Layer 5 of a small transformer language model trained on English Wikipedia (9 layers, counted from 0, width 64).
A neuron's activation on a vector x is GELU(weights . x), where the dot is the dot product.

Input weights of the MLP neurons that the questions are about. A number n stands for (n - 500) times 0.0022.
n0: 495 415 600 487 552 529 619 748 737 401 532 498 771 521 508 393 548 540 521 524 384 503 583 653 414 774 220 704 508 481 485 562 423 445 424 428 334 203 602 415 384 650 494 350 482 529 244 509 499 321 274 728 611 583 478 538 593 467 226 448 646 561 552 400
n4: 520 543 534 712 357 364 609 561 447 706 559 534 467 540 334 511 305 313 338 668 736 385 524 521 593 637 431 488 555 291 504 459 658 468 655 422 515 565 337 496 611 657 398 442 572 396 591 344 485 405 415 595 632 457 556 613 370 426 621 475 476 369 407 560
n13: 396 539 640 397 300 352 548 605 472 321 421 570 540 430 498 581 517 503 491 495 463 423 504 549 402 556 391 630 445 528 646 529 566 427 328 477 469 595 420 550 633 638 465 465 539 621 612 636 492 486 382 447 528 348 465 530 627 616 628 507 548 502 449 376
n25: 636 471 464 776 390 497 698 515 385 498 576 447 670 618 533 460 537 615 360 519 460 641 463 498 369 366 351 465 520 557 766 472 389 404 513 622 569 199 617 648 170 611 173 583 466 542 300 507 357 391 566 296 677 543 514 694 477 649 406 766 575 367 461 486
n27: 338 631 505 609 408 504 623 441 678 503 587 365 543 810 516 422 349 697 448 636 572 386 383 557 445 308 462 661 281 565 396 562 586 657 409 567 619 222 478 520 575 564 605 310 581 565 296 527 349 602 384 395 437 561 585 588 373 530 518 491 568 406 428 488
n56: 293 325 536 551 582 513 299 342 612 441 344 433 516 446 514 516 609 210 358 407 639 703 551 627 259 496 513 562 617 223 463 557 506 683 677 496 361 496 534 401 509 366 470 450 580 644 578 544 476 571 478 494 640 709 451 688 616 325 337 354 578 595 625 594
n57: 644 515 599 411 500 466 352 561 591 488 469 697 451 673 452 535 651 564 622 477 549 458 556 638 387 466 491 585 502 558 425 471 478 480 429 489 481 423 602 610 472 521 315 543 509 409 385 215 243 526 364 626 509 542 372 320 620 613 572 475 472 434 568 462
n72: 366 545 546 508 658 610 653 425 500 585 531 409 586 365 584 466 568 664 758 600 385 542 489 632 508 686 567 491 429 384 458 414 330 695 152 478 581 367 619 422 251 641 360 527 515 487 410 319 447 439 417 717 481 546 477 502 453 368 495 517 566 620 455 319
n78: 321 551 412 494 716 667 545 539 581 349 475 408 509 689 501 510 633 554 390 402 589 444 606 575 474 297 512 436 455 490 488 443 419 439 520 573 423 485 501 557 374 639 339 406 441 767 340 499 424 446 560 441 442 624 611 647 579 466 514 462 559 676 381 283
n85: 471 717 437 619 564 481 447 724 503 327 583 448 447 614 625 476 561 571 286 449 364 473 357 827 435 604 439 605 478 430 381 745 397 672 515 491 465 325 484 548 482 420 511 375 399 520 272 459 478 477 476 667 550 416 553 598 535 426 310 368 770 615 631 432
n89: 556 548 359 543 508 596 204 541 592 416 455 619 632 398 440 475 616 500 365 496 505 587 529 667 495 857 364 606 345 324 497 402 417 596 647 499 366 470 306 731 390 600 384 475 561 382 275 631 479 494 335 589 645 633 552 547 496 549 515 414 298 685 621 186
n106: 531 597 421 469 512 529 613 490 582 620 441 627 249 336 142 613 516 597 527 469 252 590 552 348 420 670 342 537 593 731 689 424 673 369 423 538 525 530 462 745 379 338 669 382 565 455 486 520 567 580 393 471 455 617 623 578 391 444 487 733 399 358 494 398
n110: 505 508 542 576 305 509 398 434 483 233 388 527 461 586 337 419 375 486 468 386 740 454 482 453 443 431 609 447 475 608 452 301 406 450 748 571 470 659 536 595 321 360 456 813 667 617 607 485 474 684 552 475 450 355 679 568 433 444 383 482 790 433 487 392
n116: 490 642 391 637 480 479 548 612 517 489 532 443 679 768 636 327 468 526 425 532 513 518 409 506 648 528 450 568 411 479 476 522 666 546 495 412 443 333 403 458 579 290 419 566 542 531 542 483 455 391 522 567 330 730 482 630 383 643 452 478 428 350 435 364
n122: 598 500 544 631 222 537 541 493 672 445 444 675 470 596 431 460 275 600 475 557 754 416 433 682 408 756 33 530 500 640 459 545 582 269 425 730 487 373 508 288 664 354 545 456 603 545 326 420 471 188 735 511 673 670 578 360 541 312 452 458 435 414 527 489
n128: 496 550 601 476 626 541 516 434 582 654 372 406 413 579 570 390 454 334 416 562 411 678 272 609 316 519 377 552 431 561 381 605 429 682 465 554 547 321 600 685 579 510 619 400 461 639 609 304 726 704 569 369 475 346 547 454 544 403 462 577 420 544 414 409
n132: 416 488 642 482 321 351 563 665 415 568 562 374 698 435 484 704 439 488 537 473 727 609 510 515 433 698 419 647 476 279 330 561 492 394 516 407 508 565 498 501 504 679 636 542 364 283 550 339 639 539 487 507 598 583 392 530 390 499 348 504 512 658 467 259
n139: 599 631 425 538 482 478 501 530 390 306 515 386 263 602 389 520 657 527 462 399 507 652 456 366 451 547 526 640 462 665 495 491 405 447 353 473 528 589 423 588 498 539 510 588 732 379 598 415 654 241 397 441 687 391 595 454 549 702 544 599 565 452 504 387
n142: 587 378 494 418 539 455 275 483 595 645 655 702 551 553 303 663 521 411 630 305 498 453 316 514 533 418 597 418 445 542 654 385 688 420 393 629 461 535 364 279 298 360 464 595 608 585 464 262 552 707 545 538 569 284 505 585 256 652 560 355 555 564 560 710
n147: 642 485 515 446 206 594 449 553 750 593 585 409 633 386 553 224 407 592 433 461 487 493 614 336 571 521 421 552 313 476 456 459 362 511 432 634 416 675 418 514 655 667 540 517 486 620 410 370 380 568 478 408 534 588 238 492 415 493 428 817 552 595 535 548
n162: 591 608 240 433 473 472 636 531 241 534 620 446 700 322 481 395 404 514 490 542 595 528 518 570 574 543 460 560 681 696 476 515 556 476 398 652 656 662 631 585 646 484 393 286 507 460 433 446 496 319 546 552 546 374 330 294 408 409 662 386 352 617 453 500
n166: 308 253 377 437 639 431 361 644 381 473 471 650 555 464 452 440 550 634 693 491 387 522 644 546 531 724 436 659 217 478 285 606 561 520 499 473 539 543 481 621 613 506 530 472 530 506 427 484 504 448 510 459 607 530 438 686 328 600 550 541 511 315 536 483
n167: 435 560 485 617 417 577 280 423 424 333 539 537 518 348 420 520 387 583 567 268 495 584 447 724 554 522 472 529 465 515 537 480 591 645 359 497 472 461 559 487 420 414 465 735 488 518 679 682 497 600 622 553 403 477 368 417 543 485 467 501 426 497 593 515
n170: 462 463 457 517 592 389 578 506 625 584 650 570 615 419 638 594 517 436 692 632 552 606 372 326 485 574 335 626 509 440 523 490 532 489 513 508 384 441 305 613 386 362 415 545 466 554 319 309 504 439 507 395 726 493 648 405 645 571 645 497 447 403 404 616
n173: 378 340 451 660 395 514 669 416 677 636 418 343 315 284 361 379 239 470 376 535 449 519 414 565 476 926 494 460 555 416 640 647 453 764 703 673 503 518 460 566 465 443 585 583 388 581 634 550 644 467 272 292 621 230 406 621 480 533 560 549 468 589 480 452
n176: 434 581 227 576 648 642 364 398 490 367 302 461 368 554 365 527 470 379 531 634 546 431 585 599 614 619 720 522 502 552 599 478 648 535 402 383 609 477 421 702 592 408 575 291 623 265 461 598 347 535 532 365 646 334 567 485 629 659 517 509 506 448 319 457
n177: 390 531 414 509 588 617 495 454 514 866 513 559 520 480 474 449 750 224 550 580 515 384 372 465 497 516 541 231 568 489 463 463 459 586 567 408 427 528 435 343 547 310 477 444 655 511 690 387 475 739 678 426 616 454 312 728 319 433 604 619 544 586 264 560
n185: 575 537 675 539 637 525 571 337 274 527 511 559 635 460 442 461 408 423 544 473 407 496 431 408 446 556 427 443 615 501 441 441 778 641 564 811 501 581 573 443 432 503 666 582 422 586 463 364 748 599 528 588 537 622 486 375 312 547 375 307 494 252 305 211
n196: 490 281 422 587 445 539 289 647 505 485 423 404 546 505 618 306 423 619 535 482 519 683 469 527 243 400 507 419 402 473 452 463 394 438 555 443 475 366 586 620 343 584 460 504 804 547 680 433 538 423 441 633 669 535 755 545 606 418 462 541 575 530 599 508
n203: 414 501 493 439 589 510 542 473 534 591 541 504 507 593 381 336 404 460 395 445 526 621 521 382 599 395 418 531 484 479 385 444 484 676 750 505 317 397 447 521 465 511 293 694 591 373 406 507 564 487 284 488 582 499 545 587 417 628 480 376 645 617 699 691
n238: 463 458 489 379 414 612 521 567 647 597 643 528 500 561 432 548 554 500 477 489 670 381 608 524 622 600 478 487 359 468 579 504 434 554 590 515 560 357 470 389 410 340 576 540 510 368 436 410 380 528 476 435 508 414 217 512 510 572 599 406 619 572 566 498
n248: 619 542 517 612 437 458 362 603 625 453 775 362 510 503 411 520 336 507 622 421 530 613 438 495 615 503 500 361 556 527 576 589 392 402 467 510 405 424 510 471 530 556 356 387 654 254 320 578 598 464 609 511 309 589 619 663 481 430 467 434 539 454 487 517

Each question shows a token from some text and the vector x that enters the MLP there. A number n stands for (n - 500) times 0.0081.

" ten": 452 745 739 420 495 564 412 662 419 480 444 559 566 568 578 631 487 629 299 596 551 785 641 439 564 549 510 417 320 434 420 578 483 383 665 484 448 424 622 307 442 467 578 436 223 356 660 546 382 454 344 236 417 468 633 332 377 380 723 526 425 510 585 735
Which of these neurons fires most? n132

"ely": 386 614 687 435 469 548 502 663 396 429 270 490 549 614 621 580 607 538 325 718 370 747 601 436 526 672 703 423 428 514 377 602 586 280 468 660 420 513 614 235 431 526 407 461 180 356 637 608 509 544 357 273 432 581 646 387 447 467 545 419 440 481 566 696
The two highest activations, in order: n132, n13

"ub": 493 704 710 415 638 637 469 600 390 477 324 589 523 529 658 603 596 513 339 734 394 710 693 435 665 574 655 306 361 472 377 552 501 277 551 612 421 454 592 324 443 402 460 350 294 386 799 595 469 595 391 277 402 505 533 347 379 488 630 409 497 445 449 601
Which neuron fires most, and how strongly? n177, at about 1.2

" sp": 595 634 783 479 453 667 464 514 462 446 473 677 524 567 661 489 536 590 427 587 392 760 649 357 704 491 586 310 416 412 262 550 574 406 629 648 435 498 495 336 446 485 445 299 277 417 716 578 430 527 386 214 439 339 450 298 451 485 611 571 404 517 588 736
The two highest activations, in order: n147, n203

" going": 350 648 746 393 421 556 402 530 294 276 392 577 473 535 591 634 486 555 443 360 446 805 641 400 570 590 599 277 336 489 401 509 576 427 501 671 518 516 631 372 537 459 361 580 259 441 716 654 490 526 394 278 518 537 658 411 462 398 607 457 435 466 663 777
Which of these neurons fires most? n167

" Title": 415 702 723 346 473 547 318 487 312 446 472 597 589 580 601 598 567 556 349 602 497 570 674 299 594 726 569 407 458 584 238 555 478 227 674 638 432 538 573 352 425 421 431 454 473 407 592 643 470 604 296 211 474 413 853 487 573 441 512 405 428 516 552 533
Which of these neurons fires most? n110

" Dep": 553 609 697 400 569 692 443 538 322 511 397 649 522 552 612 597 452 613 418 622 510 666 687 371 771 478 687 434 390 407 256 583 557 386 525 568 521 423 527 295 389 557 361 410 297 516 751 504 337 551 264 308 469 476 428 381 551 391 731 497 367 402 593 690
The two highest activations, in order: n57, n238

"ane": 535 658 633 465 561 550 417 603 287 500 454 631 567 628 596 661 456 554 318 594 350 740 579 412 574 574 683 373 349 524 357 584 648 312 545 631 410 435 634 312 474 549 526 337 137 378 697 666 448 615 410 270 355 493 553 365 499 426 572 423 432 450 529 701
Which neuron fires most, and how strongly? n185, at about 0.57

" sent": 425 589 648 306 449 589 431 498 364 434 402 570 449 686 753 593 507 573 307 496 473 753 647 444 448 549 766 370 499 422 231 649 489 426 483 520 446 541 602 240 482 415 326 444 211 538 640 629 526 611 367 365 419 491 624 417 522 376 676 478 474 596 573 774
Which neuron fires most, and how strongly? n56, at about 2.8

" Ag": 554 563 653 279 607 717 435 571 422 504 345 546 585 650 588 627 481 515 320 700 560 614 616 337 573 654 680 488 425 456 169 625 528 266 557 608 463 442 484 338 375 478 478 387 277 404 579 649 495 562 290 277 446 378 565 422 640 469 739 470 411 505 464 701
The two highest activations, in order: n238, n176

"==": 504 703 617 420 492 573 480 431 503 584 527 652 639 520 624 657 552 566 387 551 371 648 761 363 582 656 525 313 420 509 241 474 517 409 625 665 493 434 493 224 384 378 348 475 364 434 791 557 410 452 488 130 434 435 669 525 429 288 586 505 524 558 531 626
Which of these neurons fires most? n177

"ir": 495 568 625 423 655 548 425 625 391 513 299 598 479 755 556 613 495 662 154 640 406 742 537 425 587 558 696 411 464 537 196 730 518 227 436 584 448 451 569 323 417 470 563 461 271 471 625 549 385 568 413 446 445 448 628 462 583 452 605 484 316 534 371 695
Which neuron fires most, and how strongly? n128, at about 1.5

"oo": 437 632 625 419 621 550 423 641 331 419 292 392 479 726 646 596 544 659 248 579 426 670 634 363 654 547 681 460 410 531 199 665 571 358 435 576 469 540 639 317 519 537 505 347 271 450 617 675 469 525 381 251 547 462 668 365 563 429 553 457 462 446 408 702
Which of these neurons fires most? n176

" 24": 482 669 774 466 478 555 436 561 510 455 502 492 520 589 616 602 508 572 195 597 517 689 712 305 660 577 605 425 421 418 214 566 544 265 449 647 423 535 503 291 522 606 399 480 236 430 644 600 491 561 253 345 482 389 724 505 537 344 560 462 439 489 437 713
Which of these neurons fires most? n4

"isher": 539 698 660 393 594 585 479 548 459 552 444 552 574 562 631 538 530 654 315 576 407 826 628 433 559 546 710 378 329 524 298 501 571 271 575 679 488 365 617 231 415 385 614 437 309 318 607 652 480 562 360 199 393 447 445 388 528 449 494 400 447 533 621 689
Which neuron fires most, and how strongly? n238, at about 1.7

"Y": 545 663 790 374 576 451 543 470 385 519 336 554 478 576 659 636 582 588 219 535 412 695 698 340 617 700 514 358 438 432 295 641 508 329 500 633 393 465 523 328 499 412 471 439 357 497 716 681 488 547 200 275 610 405 612 482 491 486 560 588 414 409 416 664
Which neuron fires most, and how strongly? n173, at about 1.6

" Billboard": 486 568 714 398 538 593 447 649 463 361 432 574 591 524 615 654 619 659 295 594 507 699 632 410 604 581 519 450 332 473 199 493 432 382 549 642 397 554 697 352 410 494 424 374 322 328 591 724 527 579 330 194 470 295 628 450 492 406 624 437 429 492 564 734
Which of these neurons fires most? n203

"e": 487 669 623 389 577 636 415 618 364 478 282 477 493 577 681 613 540 610 344 480 449 580 739 453 529 572 602 452 271 544 270 594 667 306 420 595 408 462 637 331 432 510 576 372 243 429 655 691 470 599 350 243 452 403 684 378 588 406 605 433 512 483 526 730
Which three neurons fire most, strongest first? n176, n13, n78

"k": 486 592 710 423 653 582 467 619 418 524 309 499 431 630 618 567 496 624 243 589 417 712 663 410 639 531 774 412 406 490 269 697 569 369 464 545 413 460 559 339 480 475 531 328 160 450 729 638 528 454 337 298 475 445 640 398 499 445 603 490 422 465 428 700
Which neuron fires most, and how strongly? n128, at about 1.3

"ons": 463 737 748 405 580 623 460 515 352 524 345 517 536 565 681 579 568 485 384 631 351 679 557 298 566 663 752 371 379 551 518 603 672 381 466 695 518 519 678 206 401 532 486 511 283 364 558 547 445 521 339 264 416 477 594 423 400 377 654 391 377 373 581 557
Which of these neurons fires most? n185

" you": 517 685 732 475 494 512 441 603 382 390 439 600 476 555 624 584 527 663 508 436 337 853 656 394 567 687 571 354 345 375 495 576 475 317 398 669 379 532 624 301 369 423 389 532 385 400 673 659 467 521 207 251 543 463 686 387 465 432 609 447 453 547 540 639
Which of these neurons fires most? n139

" to": 463 522 698 393 426 623 516 619 383 445 377 563 416 517 547 672 590 618 241 497 410 805 698 456 692 659 600 283 413 429 372 540 541 348 348 545 491 494 684 295 331 540 406 562 352 440 775 571 476 544 272 412 455 484 602 450 507 271 546 523 462 486 597 707
Which of these neurons fires most? n167

"iel": 493 590 614 367 577 671 443 554 355 609 316 544 553 670 678 520 418 669 197 596 455 642 587 481 545 582 743 426 301 507 194 610 587 266 455 595 483 503 615 321 449 465 491 391 288 448 711 719 424 555 329 295 491 503 630 400 631 480 562 367 536 457 458 603
Which of these neurons fires most? n27

"ady": 435 716 760 465 525 456 387 540 236 461 373 574 567 547 659 557 488 540 390 578 495 710 633 430 629 630 654 373 365 554 400 588 619 372 539 758 437 532 621 277 501 451 426 442 194 512 675 651 495 552 350 235 475 513 615 304 413 427 488 353 448 407 583 634
Which neuron fires most, and how strongly? n185, at about 3.1

" (": 450 690 677 486 568 587 478 565 528 440 432 596 534 654 639 697 581 548 340 669 426 672 684 347 646 606 542 441 414 498 259 557 552 230 452 538 479 471 486 303 322 514 382 378 242 434 544 595 525 478 255 330 482 244 725 511 559 467 596 465 475 557 411 760
Which of these neurons fires most? n170

" |": 473 704 760 408 529 566 386 494 409 487 446 501 475 537 568 612 564 436 334 639 447 728 705 437 717 596 650 336 570 432 314 580 518 341 466 638 423 513 723 243 380 545 334 422 227 519 710 522 516 524 321 313 407 416 685 467 474 472 565 512 359 413 502 677
Which of these neurons fires most? n185

"\"": 487 598 754 408 550 693 344 623 433 472 446 413 455 642 710 546 613 621 325 498 470 615 628 404 685 557 598 411 481 515 281 606 591 242 507 554 478 531 668 222 362 437 401 388 312 392 607 636 563 598 331 203 414 423 714 469 487 420 594 424 495 484 456 698
Which neuron fires most, and how strongly? n78, at about 0.97

".": 455 639 668 535 414 540 354 502 418 497 497 502 469 685 635 527 510 629 327 336 395 715 771 421 537 681 652 356 384 518 366 471 485 398 462 631 517 524 667 335 323 419 386 611 271 437 807 638 459 531 364 265 457 394 695 481 458 415 746 454 369 539 567 496
Which three neurons fire most, strongest first? n167, n110, n173

"|---|---|": 514 601 717 469 475 472 235 470 428 501 582 647 567 603 500 658 596 553 386 566 413 718 681 422 562 644 662 278 410 529 192 498 479 301 480 669 340 508 627 336 442 537 298 346 418 348 731 571 481 535 417 263 385 501 641 483 457 469 575 476 471 549 543 789
The two highest activations, in order: n248, n142

"S": 596 683 721 448 645 449 512 441 486 491 377 516 561 571 652 591 594 583 335 539 432 671 788 293 615 793 576 410 469 498 298 623 521 297 508 620 457 439 486 318 431 379 419 310 403 467 663 584 456 475 251 286 529 405 620 460 559 357 554 569 363 469 376 741
Which of these neurons fires most? n170

"ow": 486 677 715 522 528 562 465 519 359 526 398 569 493 727 661 494 530 557 376 634 322 757 701 293 554 682 583 393 465 409 399 655 604 333 522 716 424 439 602 271 467 428 501 385 224 403 740 603 497 498 267 254 541 388 525 417 536 495 550 386 431 514 453 590
Which three neurons fire most, strongest first? n173, n185, n128

" But": 455 646 655 414 449 493 366 527 386 494 375 556 441 660 584 527 499 635 389 428 436 798 791 347 587 772 593 393 346 400 331 522 512 305 509 712 467 498 689 456 366 503 456 478 378 374 717 680 428 467 262 326 433 546 575 454 539 440 739 385 417 502 618 474
Which neuron fires most, and how strongly? n89, at about 2.5

" M": 541 658 638 351 606 569 422 500 505 521 252 477 499 589 677 682 611 770 323 483 511 647 742 403 574 650 622 341 421 380 242 525 451 309 526 636 545 512 521 264 383 450 471 467 385 444 731 559 528 477 209 325 392 427 610 458 452 482 728 592 377 474 543 570
The two highest activations, in order: n139, n78

"I": 633 676 813 505 638 432 482 505 474 506 323 586 506 582 531 586 626 643 388 572 341 715 718 396 608 750 510 427 427 486 394 594 522 265 496 661 422 495 525 266 406 381 415 393 401 398 689 568 438 551 165 247 568 384 543 423 549 415 570 501 440 480 429 647
Which of these neurons fires most? n106

"l": 523 678 610 416 579 608 507 540 439 554 402 596 526 497 607 583 471 538 336 655 378 721 654 456 708 560 700 407 451 474 316 537 667 271 561 626 489 447 456 247 485 406 501 275 158 462 739 599 538 502 373 260 452 457 601 419 430 359 614 499 382 472 489 763
Which of these neurons fires most? n162

"\n": 574 670 694 494 482 499 388 460 412 548 517 561 549 549 581 629 576 629 353 453 451 719 695 440 498 608 539 372 345 527 235 447 571 242 588 683 474 418 591 334 406 430 269 444 329 456 800 631 453 405 371 184 409 495 694 531 461 420 635 590 427 673 514 597
Which three neurons fire most, strongest first? n25, n78, n203

"cl": 490 487 626 389 496 633 395 619 408 513 280 351 597 696 623 583 417 680 196 689 515 682 551 422 573 577 715 387 353 485 237 759 624 338 457 496 506 505 639 377 434 448 612 279 328 392 651 539 428 574 399 276 433 507 589 423 495 517 708 546 441 561 438 618
Which of these neurons fires most? n27

" Y": 556 607 685 356 612 646 437 575 320 455 332 563 508 600 644 646 557 629 259 546 541 675 645 319 670 585 654 350 343 465 217 602 488 388 439 614 447 455 521 296 405 558 401 473 435 359 720 613 545 461 257 345 531 414 610 345 518 411 611 667 442 427 489 746
Which three neurons fire most, strongest first? n139, n203, n196

"VD": 511 557 725 413 606 565 417 646 450 489 438 530 592 616 676 627 592 627 257 629 488 615 633 370 566 639 571 379 452 518 105 636 469 308 562 508 470 504 523 324 521 390 459 371 324 390 645 716 486 540 335 241 357 337 677 508 595 437 513 397 538 523 361 728
Which neuron fires most, and how strongly? n85, at about 0.88

"ing": 429 744 680 336 496 687 398 508 365 418 403 427 522 710 641 551 519 599 337 500 498 770 583 381 611 744 697 406 377 593 362 617 518 359 498 604 490 480 613 321 486 416 411 497 395 324 751 645 503 508 334 198 502 563 608 305 428 403 435 499 447 456 468 617
Which of these neurons fires most? n139